Layer 8 of a small transformer language model trained on English Wikipedia (11 layers, counted from 0, width 128).
A neuron's activation on a vector x is SiLU(gate . x) times (in . x), where the dot is the dot product.

Input weights of the MLP neurons that the questions are about. A number n stands for (n - 128) times 0.0035.
n18 gate: 98, 114, 161, 100, 122, 176, 153, 161, 73, 128, 184, 146, 122, 160, 118, 128, 67, 101, 109, 152, 113, 162, 144, 109, 124, 150, 115, 54, 141, 122, 164, 103, 129, 199, 161, 91, 122, 166, 133, 86, 169, 146, 118, 164, 83, 133, 99, 140, 93, 82, 135, 138, 57, 115, 222, 164, 106, 59, 190, 74, 135, 127, 98, 134, 136, 140, 183, 52, 150, 133, 175, 158, 176, 115, 121, 72, 116, 160, 151, 122, 36, 193, 110, 143, 98, 169, 77, 111, 99, 108, 106, 126, 156, 165, 166, 181, 137, 145, 89, 148, 177, 159, 146, 133, 146, 148, 124, 146, 112, 147, 141, 174, 141, 160, 107, 83, 109, 149, 147, 200, 152, 67, 122, 174, 157, 146, 82, 108
n40 gate: 176, 59, 122, 143, 152, 140, 83, 184, 93, 156, 183, 128, 115, 157, 156, 121, 128, 167, 73, 156, 130, 142, 180, 109, 139, 88, 24, 169, 139, 110, 161, 165, 152, 87, 140, 66, 165, 204, 173, 90, 175, 145, 163, 111, 167, 103, 88, 183, 137, 199, 130, 65, 109, 123, 83, 138, 19, 95, 112, 46, 119, 54, 162, 85, 126, 225, 153, 106, 185, 170, 80, 165, 191, 127, 127, 45, 135, 87, 66, 84, 110, 132, 108, 177, 92, 104, 138, 63, 144, 82, 102, 85, 95, 94, 136, 130, 118, 111, 153, 171, 140, 128, 106, 122, 140, 122, 142, 64, 93, 94, 131, 172, 97, 113, 145, 134, 167, 153, 100, 158, 204, 235, 114, 170, 173, 155, 105, 187
n50 gate: 116, 102, 165, 100, 126, 110, 89, 33, 136, 107, 146, 182, 141, 157, 182, 100, 127, 139, 107, 128, 94, 108, 157, 147, 155, 116, 106, 130, 162, 130, 67, 133, 145, 127, 122, 146, 127, 126, 209, 93, 89, 150, 139, 158, 107, 97, 81, 93, 154, 178, 127, 136, 206, 131, 127, 108, 145, 158, 179, 152, 115, 156, 182, 79, 103, 163, 182, 92, 86, 100, 162, 179, 108, 107, 126, 137, 89, 89, 136, 82, 91, 164, 153, 164, 134, 159, 156, 173, 113, 111, 174, 155, 110, 136, 113, 77, 88, 109, 120, 97, 154, 169, 146, 149, 85, 67, 74, 189, 125, 166, 144, 72, 151, 135, 95, 104, 138, 160, 154, 109, 132, 134, 171, 192, 134, 211, 152, 184
n87 gate: 136, 102, 141, 71, 157, 225, 150, 84, 111, 72, 130, 128, 169, 127, 121, 138, 110, 113, 64, 90, 170, 153, 99, 91, 97, 143, 97, 115, 160, 123, 110, 165, 119, 101, 89, 168, 153, 108, 106, 92, 95, 190, 126, 160, 52, 68, 156, 128, 124, 154, 153, 150, 184, 104, 113, 77, 122, 159, 128, 160, 130, 146, 134, 108, 75, 149, 89, 79, 134, 127, 50, 132, 75, 160, 76, 103, 138, 127, 93, 143, 138, 182, 135, 113, 105, 163, 118, 93, 126, 74, 117, 117, 143, 153, 99, 168, 152, 64, 118, 146, 117, 107, 106, 112, 175, 180, 132, 148, 145, 111, 142, 173, 189, 165, 110, 145, 163, 144, 129, 127, 93, 168, 110, 88, 131, 138, 112, 122
n196 gate: 110, 96, 177, 145, 102, 108, 101, 77, 197, 91, 206, 110, 139, 195, 147, 136, 85, 190, 63, 134, 114, 111, 120, 88, 150, 122, 162, 138, 116, 128, 146, 137, 150, 63, 187, 92, 107, 142, 100, 78, 176, 183, 59, 156, 123, 143, 166, 161, 145, 177, 109, 127, 120, 128, 42, 128, 149, 120, 150, 129, 36, 107, 121, 142, 124, 110, 130, 139, 106, 173, 150, 84, 107, 64, 85, 111, 206, 145, 93, 138, 172, 114, 98, 96, 79, 62, 164, 153, 152, 132, 57, 125, 171, 114, 86, 124, 95, 133, 194, 122, 185, 168, 161, 140, 134, 156, 160, 144, 109, 142, 157, 187, 101, 74, 103, 159, 101, 99, 133, 162, 169, 140, 92, 60, 187, 101, 124, 125
n197 gate: 59, 157, 131, 98, 147, 52, 116, 123, 133, 103, 44, 147, 107, 133, 123, 116, 122, 165, 131, 146, 99, 124, 145, 99, 71, 117, 154, 148, 148, 122, 171, 36, 77, 148, 146, 101, 186, 56, 140, 112, 142, 113, 135, 92, 103, 126, 70, 176, 127, 67, 113, 111, 139, 110, 132, 111, 123, 91, 79, 117, 148, 144, 126, 94, 118, 144, 124, 167, 142, 198, 186, 96, 203, 161, 157, 138, 94, 80, 131, 117, 120, 132, 138, 98, 155, 109, 101, 107, 50, 143, 159, 142, 136, 180, 149, 114, 141, 93, 158, 134, 67, 153, 118, 88, 119, 68, 127, 170, 161, 112, 103, 84, 154, 106, 137, 171, 142, 118, 153, 147, 132, 125, 98, 148, 83, 155, 81, 94
n228 gate: 151, 51, 93, 113, 124, 125, 178, 168, 115, 116, 151, 120, 132, 159, 220, 130, 117, 150, 74, 125, 174, 189, 107, 172, 81, 104, 137, 66, 95, 113, 180, 171, 87, 120, 113, 78, 60, 161, 213, 120, 164, 152, 169, 132, 129, 144, 56, 81, 135, 176, 182, 204, 86, 100, 121, 121, 140, 141, 95, 183, 157, 98, 143, 154, 124, 152, 120, 96, 8, 80, 108, 112, 111, 104, 167, 108, 162, 110, 169, 57, 148, 160, 147, 144, 73, 107, 145, 123, 179, 121, 111, 97, 95, 111, 118, 175, 85, 188, 167, 132, 163, 106, 65, 116, 184, 120, 121, 146, 129, 172, 128, 115, 149, 81, 100, 163, 178, 106, 94, 128, 134, 88, 153, 113, 119, 114, 191, 130
n245 gate: 164, 124, 107, 85, 102, 99, 145, 104, 168, 147, 85, 133, 117, 152, 99, 167, 80, 153, 54, 123, 122, 137, 153, 166, 130, 175, 87, 133, 101, 108, 113, 148, 175, 107, 105, 143, 157, 158, 72, 144, 171, 129, 146, 151, 55, 198, 125, 98, 155, 144, 73, 86, 192, 138, 87, 136, 199, 134, 122, 147, 111, 133, 105, 122, 199, 88, 88, 158, 103, 121, 147, 130, 102, 109, 152, 134, 153, 176, 100, 131, 122, 142, 172, 120, 115, 195, 173, 155, 111, 111, 151, 102, 189, 152, 57, 106, 113, 138, 168, 100, 132, 164, 115, 161, 167, 90, 101, 156, 144, 113, 139, 138, 156, 191, 69, 184, 110, 115, 107, 159, 120, 82, 133, 183, 128, 147, 151, 153
n256 gate: 122, 102, 101, 149, 147, 161, 163, 44, 135, 112, 128, 115, 101, 69, 112, 184, 31, 76, 146, 139, 149, 135, 95, 94, 96, 189, 58, 169, 72, 127, 141, 110, 91, 132, 184, 169, 105, 111, 215, 46, 72, 160, 117, 101, 133, 140, 152, 130, 99, 163, 152, 183, 80, 96, 140, 98, 117, 110, 96, 124, 110, 100, 68, 125, 102, 129, 129, 117, 148, 95, 67, 111, 132, 119, 129, 146, 139, 147, 115, 67, 162, 107, 128, 143, 164, 172, 63, 170, 153, 177, 121, 152, 113, 140, 162, 138, 70, 150, 53, 127, 54, 101, 145, 138, 188, 153, 102, 142, 98, 162, 111, 161, 113, 154, 159, 161, 126, 115, 171, 173, 78, 115, 111, 106, 133, 160, 120, 185
n18 in: 130, 138, 145, 92, 115, 155, 108, 128, 82, 135, 191, 197, 38, 189, 79, 89, 157, 128, 114, 221, 203, 176, 126, 137, 174, 74, 92, 36, 113, 147, 175, 151, 152, 135, 106, 176, 73, 140, 88, 80, 121, 163, 97, 174, 120, 113, 49, 96, 193, 114, 104, 159, 144, 166, 103, 148, 97, 74, 196, 100, 166, 122, 97, 192, 167, 146, 147, 122, 155, 160, 90, 82, 86, 75, 138, 88, 121, 100, 100, 119, 145, 144, 120, 114, 140, 203, 90, 167, 166, 140, 120, 70, 111, 143, 91, 101, 141, 143, 133, 187, 126, 115, 127, 149, 156, 104, 72, 137, 76, 62, 143, 130, 69, 106, 47, 139, 126, 145, 239, 219, 162, 112, 138, 144, 200, 198, 87, 140
n40 in: 192, 129, 165, 164, 96, 163, 90, 94, 173, 163, 118, 97, 136, 115, 96, 155, 131, 167, 137, 126, 79, 116, 128, 97, 148, 144, 117, 161, 73, 133, 109, 120, 150, 174, 53, 74, 136, 90, 133, 122, 136, 156, 120, 87, 137, 133, 112, 110, 200, 166, 176, 89, 148, 104, 147, 78, 164, 125, 170, 194, 135, 107, 122, 90, 194, 195, 76, 114, 109, 53, 100, 103, 136, 173, 112, 140, 125, 88, 157, 162, 148, 79, 159, 145, 167, 97, 98, 123, 79, 135, 142, 140, 139, 89, 101, 151, 40, 209, 158, 142, 121, 191, 129, 217, 98, 143, 142, 189, 125, 196, 153, 155, 167, 56, 145, 51, 185, 118, 65, 148, 130, 147, 116, 131, 111, 186, 137, 96
n50 in: 155, 158, 109, 125, 82, 103, 123, 140, 95, 122, 163, 89, 130, 148, 101, 109, 99, 166, 119, 168, 129, 129, 110, 114, 91, 135, 134, 100, 61, 108, 22, 88, 173, 96, 138, 167, 120, 40, 110, 94, 101, 148, 138, 34, 139, 49, 102, 101, 105, 90, 112, 168, 126, 180, 105, 106, 154, 106, 161, 148, 61, 157, 112, 127, 159, 207, 173, 87, 73, 139, 121, 86, 147, 182, 134, 116, 130, 144, 152, 106, 81, 110, 122, 98, 138, 162, 126, 157, 125, 155, 107, 153, 145, 153, 38, 138, 128, 143, 100, 132, 122, 108, 152, 122, 140, 122, 169, 156, 188, 79, 164, 110, 191, 106, 202, 122, 137, 122, 113, 145, 145, 113, 147, 138, 138, 142, 180, 135
n87 in: 92, 132, 90, 155, 95, 103, 137, 153, 172, 140, 113, 108, 110, 122, 149, 70, 145, 160, 180, 120, 81, 103, 70, 177, 187, 111, 156, 114, 67, 152, 119, 176, 163, 107, 130, 101, 143, 205, 148, 140, 93, 163, 101, 95, 161, 161, 136, 175, 94, 143, 166, 105, 125, 198, 113, 51, 96, 143, 97, 155, 137, 183, 137, 137, 148, 69, 144, 98, 91, 127, 181, 89, 165, 103, 109, 150, 141, 146, 161, 186, 145, 126, 154, 134, 102, 114, 141, 110, 115, 89, 113, 111, 122, 108, 145, 138, 91, 156, 76, 72, 169, 166, 82, 74, 110, 90, 90, 96, 114, 146, 155, 78, 57, 121, 128, 141, 80, 110, 103, 102, 120, 83, 151, 130, 157, 214, 143, 94
n196 in: 188, 130, 159, 144, 147, 127, 114, 138, 131, 54, 141, 65, 159, 157, 95, 139, 90, 158, 147, 199, 95, 106, 176, 135, 105, 142, 177, 143, 118, 164, 135, 154, 112, 60, 111, 110, 160, 115, 140, 169, 100, 142, 80, 151, 115, 114, 146, 158, 200, 141, 121, 195, 179, 80, 118, 142, 126, 162, 120, 118, 61, 75, 187, 160, 171, 132, 160, 116, 143, 176, 151, 70, 144, 79, 97, 92, 156, 95, 99, 59, 162, 107, 152, 157, 81, 108, 142, 75, 72, 164, 123, 187, 174, 175, 124, 177, 117, 118, 139, 160, 172, 175, 145, 136, 131, 184, 149, 122, 80, 144, 158, 76, 191, 158, 106, 132, 148, 96, 75, 61, 108, 134, 117, 53, 193, 64, 111, 164
n197 in: 138, 129, 116, 134, 128, 150, 107, 70, 142, 206, 118, 159, 193, 164, 112, 150, 118, 182, 102, 147, 84, 72, 145, 143, 82, 102, 153, 157, 100, 186, 107, 218, 145, 177, 234, 120, 117, 221, 172, 131, 134, 96, 143, 155, 177, 129, 113, 193, 49, 92, 157, 138, 169, 121, 115, 79, 166, 75, 152, 119, 56, 132, 113, 64, 119, 93, 80, 131, 162, 112, 116, 97, 145, 138, 124, 208, 64, 99, 124, 128, 119, 175, 96, 119, 168, 167, 108, 104, 127, 73, 175, 92, 111, 160, 172, 124, 85, 154, 77, 112, 128, 130, 185, 65, 100, 104, 161, 111, 83, 140, 127, 136, 120, 97, 101, 113, 138, 109, 99, 113, 72, 156, 118, 170, 99, 98, 76, 168
n228 in: 35, 139, 83, 133, 126, 135, 197, 127, 93, 163, 145, 90, 121, 121, 152, 128, 147, 124, 147, 66, 64, 92, 126, 133, 105, 171, 190, 68, 94, 77, 86, 81, 119, 113, 162, 166, 81, 115, 126, 139, 141, 152, 118, 212, 204, 81, 117, 135, 157, 161, 74, 141, 94, 110, 195, 113, 183, 158, 120, 151, 142, 163, 66, 151, 188, 166, 103, 78, 136, 149, 89, 121, 117, 128, 164, 172, 170, 72, 126, 174, 117, 155, 148, 176, 139, 115, 49, 102, 183, 92, 98, 126, 151, 76, 116, 144, 178, 103, 41, 156, 126, 115, 106, 106, 89, 116, 165, 244, 126, 166, 95, 147, 161, 166, 108, 200, 149, 44, 114, 118, 203, 130, 56, 138, 153, 91, 128, 162
n245 in: 149, 98, 128, 151, 105, 133, 125, 127, 116, 157, 165, 119, 109, 66, 137, 119, 87, 153, 104, 115, 114, 134, 151, 91, 126, 53, 196, 161, 120, 92, 106, 161, 140, 157, 147, 112, 95, 91, 133, 110, 135, 153, 64, 135, 94, 142, 167, 142, 184, 76, 160, 66, 122, 168, 130, 44, 128, 137, 121, 135, 183, 168, 78, 123, 159, 152, 90, 63, 112, 96, 113, 72, 118, 157, 75, 125, 135, 130, 83, 85, 101, 155, 144, 169, 101, 161, 218, 95, 93, 118, 155, 168, 146, 116, 91, 71, 134, 131, 102, 150, 136, 64, 140, 88, 85, 96, 169, 97, 113, 188, 103, 122, 123, 109, 186, 125, 140, 130, 107, 164, 139, 97, 128, 149, 206, 154, 138, 131
n256 in: 176, 144, 180, 160, 112, 138, 138, 184, 186, 109, 127, 176, 107, 51, 178, 164, 152, 170, 83, 142, 42, 90, 52, 85, 164, 81, 103, 82, 160, 83, 84, 121, 131, 147, 118, 103, 145, 146, 126, 165, 42, 152, 191, 87, 143, 137, 150, 105, 65, 164, 179, 153, 87, 97, 82, 116, 142, 77, 114, 150, 78, 160, 119, 42, 102, 100, 117, 69, 120, 92, 113, 145, 123, 114, 116, 205, 104, 188, 137, 115, 100, 129, 133, 121, 150, 187, 95, 124, 185, 169, 123, 112, 108, 125, 100, 190, 109, 172, 81, 180, 134, 183, 139, 150, 194, 95, 111, 193, 144, 143, 122, 189, 197, 75, 147, 104, 138, 108, 111, 141, 82, 208, 142, 91, 85, 121, 113, 68

Each question shows a token from some text and the vector x that enters the MLP there. A number n stands for (n - 128) times 0.041.

" on": 146, 138, 163, 102, 122, 123, 132, 145, 112, 146, 132, 144, 135, 122, 139, 153, 107, 138, 149, 133, 122, 84, 157, 123, 143, 123, 132, 113, 156, 121, 128, 125, 147, 134, 119, 135, 165, 110, 125, 116, 139, 107, 121, 146, 120, 129, 154, 177, 123, 140, 125, 142, 131, 113, 134, 14, 105, 109, 131, 117, 146, 145, 118, 153, 109, 111, 143, 104, 126, 121, 130, 116, 107, 139, 97, 131, 124, 128, 130, 130, 107, 114, 112, 153, 100, 142, 142, 110, 106, 153, 131, 133, 155, 98, 148, 144, 115, 127, 156, 115, 118, 167, 121, 103, 153, 165, 124, 136, 117, 121, 133, 116, 130, 107, 176, 141, 129, 148, 125, 112, 114, 117, 148, 106, 159, 119, 122, 133
Which three neurons fire most, strongest first? n87, n196, n228

",": 111, 155, 174, 112, 164, 136, 143, 122, 114, 157, 130, 108, 87, 132, 104, 127, 159, 167, 141, 134, 153, 115, 123, 148, 114, 101, 150, 130, 178, 133, 135, 125, 142, 145, 136, 139, 147, 126, 111, 120, 120, 100, 133, 114, 127, 135, 115, 161, 128, 134, 117, 114, 107, 120, 120, 38, 105, 126, 141, 141, 130, 138, 99, 147, 144, 145, 127, 114, 105, 129, 111, 148, 104, 172, 139, 118, 143, 144, 133, 120, 109, 141, 127, 143, 106, 117, 146, 107, 126, 128, 130, 106, 121, 129, 117, 141, 131, 143, 136, 103, 112, 165, 119, 109, 109, 105, 147, 110, 162, 122, 135, 101, 126, 55, 186, 137, 119, 112, 133, 125, 126, 150, 144, 118, 192, 123, 107, 144
The two highest activations, in order: n40, n197

" Base": 128, 154, 105, 134, 154, 132, 141, 122, 124, 153, 81, 116, 128, 168, 146, 128, 128, 127, 129, 110, 130, 128, 102, 150, 160, 118, 121, 108, 123, 142, 138, 170, 163, 123, 148, 144, 116, 98, 130, 113, 99, 110, 127, 149, 145, 142, 152, 158, 134, 168, 91, 131, 150, 119, 123, 57, 132, 123, 89, 115, 123, 184, 130, 143, 119, 92, 128, 124, 98, 122, 149, 123, 109, 121, 115, 120, 118, 124, 94, 127, 100, 114, 165, 92, 114, 110, 124, 134, 134, 104, 144, 161, 129, 154, 103, 87, 186, 142, 136, 93, 120, 175, 122, 144, 128, 106, 96, 157, 134, 122, 203, 111, 128, 122, 118, 130, 156, 149, 121, 130, 107, 143, 80, 144, 106, 145, 106, 143
Which of these neurons fires most? n87

"ed": 104, 103, 143, 122, 137, 129, 120, 120, 100, 154, 117, 154, 149, 147, 109, 172, 126, 82, 114, 126, 115, 102, 119, 130, 126, 137, 134, 122, 149, 123, 110, 86, 145, 125, 154, 163, 161, 98, 156, 133, 160, 105, 159, 185, 108, 159, 107, 136, 92, 111, 103, 158, 102, 121, 154, 55, 106, 116, 137, 136, 130, 137, 114, 157, 121, 95, 110, 126, 114, 96, 120, 156, 103, 145, 114, 120, 96, 149, 138, 117, 143, 154, 165, 122, 142, 157, 83, 158, 94, 145, 127, 105, 104, 158, 113, 121, 107, 102, 134, 138, 130, 161, 121, 136, 148, 126, 124, 181, 121, 141, 137, 144, 114, 136, 141, 137, 122, 127, 101, 146, 97, 166, 168, 105, 150, 138, 125, 132
Which of these neurons fires most? n256

" of": 164, 159, 163, 134, 141, 119, 159, 135, 129, 120, 108, 139, 133, 134, 125, 130, 121, 151, 134, 127, 132, 71, 179, 128, 135, 109, 132, 110, 121, 107, 117, 120, 122, 112, 125, 135, 136, 132, 126, 161, 122, 109, 136, 141, 104, 107, 145, 159, 118, 150, 112, 143, 129, 147, 157, 35, 128, 117, 117, 125, 119, 163, 134, 148, 109, 106, 130, 136, 135, 156, 132, 120, 95, 157, 95, 106, 115, 106, 142, 104, 109, 126, 88, 142, 131, 147, 145, 115, 123, 175, 113, 147, 147, 80, 152, 144, 140, 138, 148, 109, 113, 127, 138, 101, 157, 139, 138, 134, 125, 126, 149, 124, 134, 81, 188, 125, 110, 171, 105, 126, 106, 125, 124, 113, 142, 112, 109, 141
Which neuron fires most, and how strongly? n18, at about 0.61

" at": 156, 151, 133, 141, 130, 143, 143, 149, 109, 171, 111, 142, 135, 117, 126, 135, 113, 111, 140, 131, 122, 86, 163, 108, 117, 120, 135, 118, 117, 154, 137, 115, 154, 146, 126, 146, 144, 104, 113, 137, 123, 140, 103, 133, 130, 114, 162, 137, 136, 116, 142, 138, 115, 109, 85, 44, 115, 107, 123, 82, 130, 184, 102, 162, 131, 113, 107, 90, 117, 138, 132, 129, 106, 136, 91, 83, 115, 117, 130, 111, 132, 128, 110, 132, 122, 147, 145, 113, 132, 138, 107, 130, 140, 115, 128, 135, 133, 116, 172, 94, 170, 148, 171, 118, 163, 140, 126, 141, 126, 142, 154, 123, 139, 102, 183, 128, 136, 172, 128, 99, 85, 139, 133, 128, 157, 128, 114, 148
Which neuron fires most, and how strongly? n196, at about 1.1

"a": 113, 91, 101, 152, 136, 130, 153, 117, 133, 87, 165, 51, 93, 162, 121, 164, 113, 162, 124, 157, 133, 97, 138, 133, 151, 142, 158, 141, 128, 119, 125, 129, 126, 140, 132, 124, 141, 163, 123, 122, 114, 116, 143, 116, 119, 51, 103, 90, 118, 132, 118, 185, 168, 162, 123, 124, 156, 136, 137, 130, 107, 109, 132, 144, 113, 127, 136, 121, 91, 132, 114, 184, 118, 137, 130, 122, 146, 69, 148, 119, 180, 129, 97, 116, 124, 119, 109, 99, 99, 121, 124, 123, 125, 128, 70, 119, 132, 156, 145, 108, 140, 168, 144, 181, 123, 140, 72, 121, 118, 132, 120, 147, 91, 137, 122, 105, 134, 155, 121, 135, 128, 135, 122, 129, 130, 114, 174, 154
Which three neurons fire most, strongest first? n196, n50, n40

" Democratic": 119, 145, 126, 147, 103, 126, 145, 149, 147, 103, 96, 139, 122, 128, 101, 124, 130, 160, 142, 136, 133, 84, 89, 128, 137, 113, 171, 158, 98, 151, 120, 85, 174, 119, 135, 133, 149, 128, 136, 128, 110, 84, 121, 149, 137, 169, 127, 177, 139, 130, 119, 165, 166, 130, 137, 73, 103, 110, 104, 171, 134, 156, 142, 132, 150, 103, 115, 115, 142, 139, 120, 115, 119, 103, 153, 89, 118, 112, 89, 126, 150, 153, 156, 99, 170, 156, 121, 174, 122, 137, 123, 81, 101, 177, 169, 144, 124, 136, 162, 116, 107, 124, 124, 84, 153, 89, 129, 152, 137, 126, 102, 113, 65, 105, 116, 138, 118, 116, 120, 130, 124, 138, 138, 123, 137, 142, 124, 118
Which of these neurons fires most? n197

"ishes": 105, 117, 98, 124, 123, 105, 160, 137, 126, 141, 102, 151, 115, 133, 144, 125, 111, 126, 154, 109, 129, 95, 148, 161, 105, 135, 152, 87, 128, 151, 142, 113, 110, 155, 111, 126, 142, 162, 132, 133, 134, 90, 164, 172, 89, 126, 130, 133, 144, 140, 175, 132, 122, 121, 137, 79, 123, 130, 143, 99, 121, 137, 133, 157, 71, 144, 139, 73, 122, 138, 134, 144, 149, 152, 141, 93, 90, 131, 128, 99, 122, 138, 147, 199, 139, 132, 170, 106, 127, 133, 113, 147, 150, 85, 119, 135, 116, 93, 111, 129, 116, 154, 103, 134, 157, 128, 165, 139, 156, 116, 114, 152, 99, 98, 162, 134, 147, 136, 97, 65, 113, 152, 167, 108, 134, 98, 133, 141
Which neuron fires most, and how strongly? n228, at about 2.6

" Carolina": 100, 148, 114, 128, 140, 120, 152, 142, 137, 174, 86, 140, 106, 127, 118, 111, 108, 128, 104, 138, 140, 125, 91, 163, 151, 89, 146, 119, 111, 143, 113, 108, 155, 72, 146, 141, 117, 136, 140, 124, 111, 120, 119, 169, 149, 102, 137, 181, 144, 156, 116, 139, 127, 181, 91, 93, 112, 134, 118, 119, 120, 171, 123, 156, 130, 117, 135, 94, 102, 98, 146, 145, 129, 130, 134, 113, 106, 145, 77, 139, 150, 118, 161, 111, 130, 107, 134, 153, 133, 99, 124, 163, 132, 147, 104, 74, 145, 139, 152, 80, 130, 207, 120, 102, 112, 115, 130, 160, 147, 139, 139, 83, 95, 117, 129, 148, 139, 137, 116, 152, 99, 151, 116, 119, 135, 154, 130, 111
The two highest activations, in order: n50, n245

"ade": 140, 156, 141, 103, 116, 128, 123, 111, 117, 104, 122, 129, 118, 141, 141, 181, 192, 148, 123, 163, 137, 136, 106, 149, 125, 136, 123, 139, 143, 134, 141, 151, 150, 125, 137, 126, 168, 119, 117, 109, 108, 85, 111, 143, 122, 153, 97, 164, 129, 109, 122, 163, 165, 127, 41, 48, 135, 125, 104, 141, 136, 129, 110, 132, 95, 96, 140, 104, 138, 133, 123, 123, 138, 122, 119, 100, 147, 125, 138, 78, 143, 143, 142, 141, 121, 133, 138, 123, 80, 131, 129, 139, 112, 105, 94, 139, 147, 135, 133, 102, 124, 160, 114, 143, 175, 141, 120, 137, 167, 135, 124, 137, 130, 105, 135, 103, 128, 135, 118, 119, 109, 138, 102, 108, 177, 125, 151, 136
Which of these neurons fires most? n196

" surv": 140, 142, 100, 108, 134, 118, 167, 79, 122, 118, 136, 175, 117, 112, 137, 138, 103, 130, 152, 140, 119, 120, 118, 151, 130, 141, 111, 129, 135, 123, 111, 85, 151, 155, 116, 101, 102, 132, 119, 134, 96, 71, 154, 159, 132, 179, 115, 114, 142, 201, 130, 109, 108, 144, 69, 135, 96, 156, 118, 88, 112, 162, 176, 137, 120, 119, 120, 113, 154, 126, 87, 137, 140, 165, 95, 105, 112, 162, 119, 119, 110, 120, 113, 136, 101, 149, 130, 138, 151, 96, 132, 101, 92, 127, 91, 137, 159, 117, 176, 79, 112, 109, 123, 145, 118, 166, 127, 144, 100, 109, 144, 196, 132, 126, 128, 115, 151, 115, 135, 148, 127, 140, 125, 122, 170, 153, 142, 142
Which of these neurons fires most? n256

" France": 85, 187, 99, 95, 145, 144, 151, 161, 136, 165, 114, 115, 127, 159, 112, 118, 116, 105, 127, 146, 138, 99, 112, 170, 174, 127, 125, 99, 125, 138, 90, 124, 159, 87, 139, 133, 117, 133, 154, 188, 114, 104, 118, 159, 145, 110, 154, 159, 155, 160, 135, 154, 142, 127, 130, 58, 128, 123, 112, 139, 128, 173, 112, 144, 103, 91, 103, 84, 111, 102, 128, 157, 116, 116, 127, 136, 110, 132, 99, 145, 129, 131, 148, 115, 112, 125, 156, 134, 134, 127, 125, 142, 141, 98, 114, 77, 108, 142, 150, 108, 124, 169, 106, 94, 114, 125, 153, 142, 120, 106, 128, 129, 106, 112, 131, 153, 150, 124, 116, 152, 132, 126, 125, 117, 122, 140, 123, 139
Which of these neurons fires most? n245

" and": 161, 155, 148, 134, 120, 113, 155, 144, 131, 157, 128, 142, 106, 91, 129, 133, 149, 131, 152, 129, 177, 136, 160, 124, 122, 73, 105, 157, 152, 119, 100, 110, 150, 162, 126, 126, 114, 143, 101, 133, 125, 100, 118, 101, 150, 163, 137, 135, 151, 118, 115, 137, 142, 145, 86, 62, 143, 125, 115, 103, 139, 133, 127, 144, 115, 163, 116, 117, 133, 138, 132, 151, 143, 174, 128, 99, 126, 112, 122, 90, 123, 112, 137, 131, 119, 114, 140, 87, 135, 162, 104, 166, 96, 119, 170, 127, 128, 114, 142, 82, 154, 81, 91, 162, 128, 149, 142, 131, 132, 140, 171, 132, 134, 61, 131, 117, 104, 128, 142, 117, 110, 126, 141, 131, 154, 129, 150, 126
Which of these neurons fires most? n40

" known": 81, 139, 178, 102, 140, 114, 161, 107, 118, 140, 140, 145, 140, 115, 111, 148, 159, 139, 172, 156, 116, 72, 118, 144, 112, 120, 148, 121, 158, 77, 116, 118, 149, 169, 138, 138, 135, 111, 149, 131, 123, 86, 121, 183, 119, 120, 135, 127, 118, 127, 111, 125, 110, 134, 141, 69, 103, 93, 120, 107, 158, 166, 116, 155, 93, 112, 175, 124, 123, 132, 90, 142, 105, 149, 123, 120, 121, 110, 103, 129, 124, 139, 98, 173, 126, 145, 141, 114, 91, 101, 139, 123, 165, 135, 143, 101, 120, 94, 180, 136, 143, 144, 124, 166, 130, 125, 97, 123, 145, 101, 110, 148, 113, 93, 133, 154, 124, 117, 124, 123, 117, 136, 145, 128, 160, 161, 119, 151
Which neuron fires most, and how strongly? n18, at about 1.4

"iv": 93, 131, 97, 122, 156, 184, 163, 119, 103, 92, 141, 193, 107, 123, 94, 149, 152, 140, 152, 137, 129, 133, 117, 170, 102, 119, 90, 150, 114, 155, 140, 104, 163, 139, 146, 134, 129, 157, 140, 139, 127, 98, 166, 131, 107, 148, 150, 132, 146, 151, 88, 150, 93, 110, 143, 133, 140, 133, 109, 117, 141, 106, 130, 160, 130, 145, 164, 122, 133, 116, 113, 134, 123, 139, 143, 131, 159, 148, 133, 89, 148, 90, 170, 105, 113, 153, 89, 119, 139, 73, 134, 109, 121, 97, 119, 108, 72, 128, 135, 90, 135, 135, 142, 109, 152, 115, 96, 150, 111, 91, 152, 186, 116, 133, 113, 129, 133, 140, 94, 98, 121, 158, 157, 84, 108, 90, 98, 172
Which of these neurons fires most? n256

" near": 137, 120, 170, 117, 148, 146, 140, 160, 108, 143, 101, 141, 144, 141, 129, 117, 83, 134, 111, 124, 135, 73, 156, 123, 162, 113, 135, 125, 125, 135, 137, 125, 151, 148, 116, 148, 147, 130, 117, 136, 119, 127, 97, 143, 125, 133, 153, 147, 119, 142, 145, 128, 130, 109, 131, 19, 115, 100, 124, 101, 106, 182, 119, 167, 114, 135, 128, 109, 118, 147, 143, 120, 110, 149, 129, 105, 115, 111, 144, 143, 123, 108, 119, 144, 95, 149, 124, 111, 117, 129, 127, 132, 144, 101, 119, 152, 146, 127, 140, 98, 126, 163, 137, 121, 149, 154, 116, 137, 123, 107, 137, 115, 130, 108, 154, 137, 159, 140, 103, 106, 126, 135, 135, 120, 143, 131, 130, 150
Which three neurons fire most, strongest first? n87, n196, n40

" \"": 136, 64, 155, 92, 117, 102, 136, 152, 119, 113, 135, 140, 124, 111, 113, 142, 114, 163, 108, 107, 128, 108, 97, 106, 106, 166, 121, 116, 116, 159, 139, 118, 158, 143, 136, 140, 157, 148, 98, 152, 148, 145, 135, 121, 122, 146, 126, 156, 147, 134, 139, 169, 130, 126, 106, 68, 98, 78, 119, 120, 146, 145, 104, 154, 143, 130, 111, 114, 66, 123, 135, 125, 125, 163, 101, 144, 118, 120, 134, 133, 68, 127, 132, 161, 158, 104, 151, 148, 126, 131, 148, 91, 144, 110, 96, 114, 129, 117, 138, 115, 154, 104, 105, 155, 133, 138, 147, 130, 162, 66, 145, 125, 135, 149, 98, 146, 143, 153, 137, 138, 121, 153, 116, 147, 181, 164, 94, 125
Which of these neurons fires most? n245

" fl": 126, 110, 143, 83, 103, 150, 141, 95, 113, 143, 125, 137, 102, 119, 120, 149, 90, 129, 129, 153, 79, 127, 169, 171, 121, 134, 144, 137, 130, 112, 161, 157, 145, 175, 115, 145, 141, 95, 141, 145, 110, 81, 152, 114, 122, 133, 123, 84, 125, 125, 125, 139, 107, 147, 116, 120, 114, 147, 128, 78, 125, 152, 102, 170, 100, 159, 125, 110, 141, 105, 106, 133, 110, 155, 150, 94, 83, 140, 130, 80, 117, 113, 153, 129, 117, 156, 111, 177, 132, 99, 125, 113, 119, 137, 157, 69, 123, 127, 157, 114, 136, 127, 80, 109, 170, 99, 125, 129, 112, 91, 186, 138, 143, 145, 118, 158, 162, 119, 130, 111, 124, 186, 142, 169, 156, 150, 144, 136
Which of these neurons fires most? n50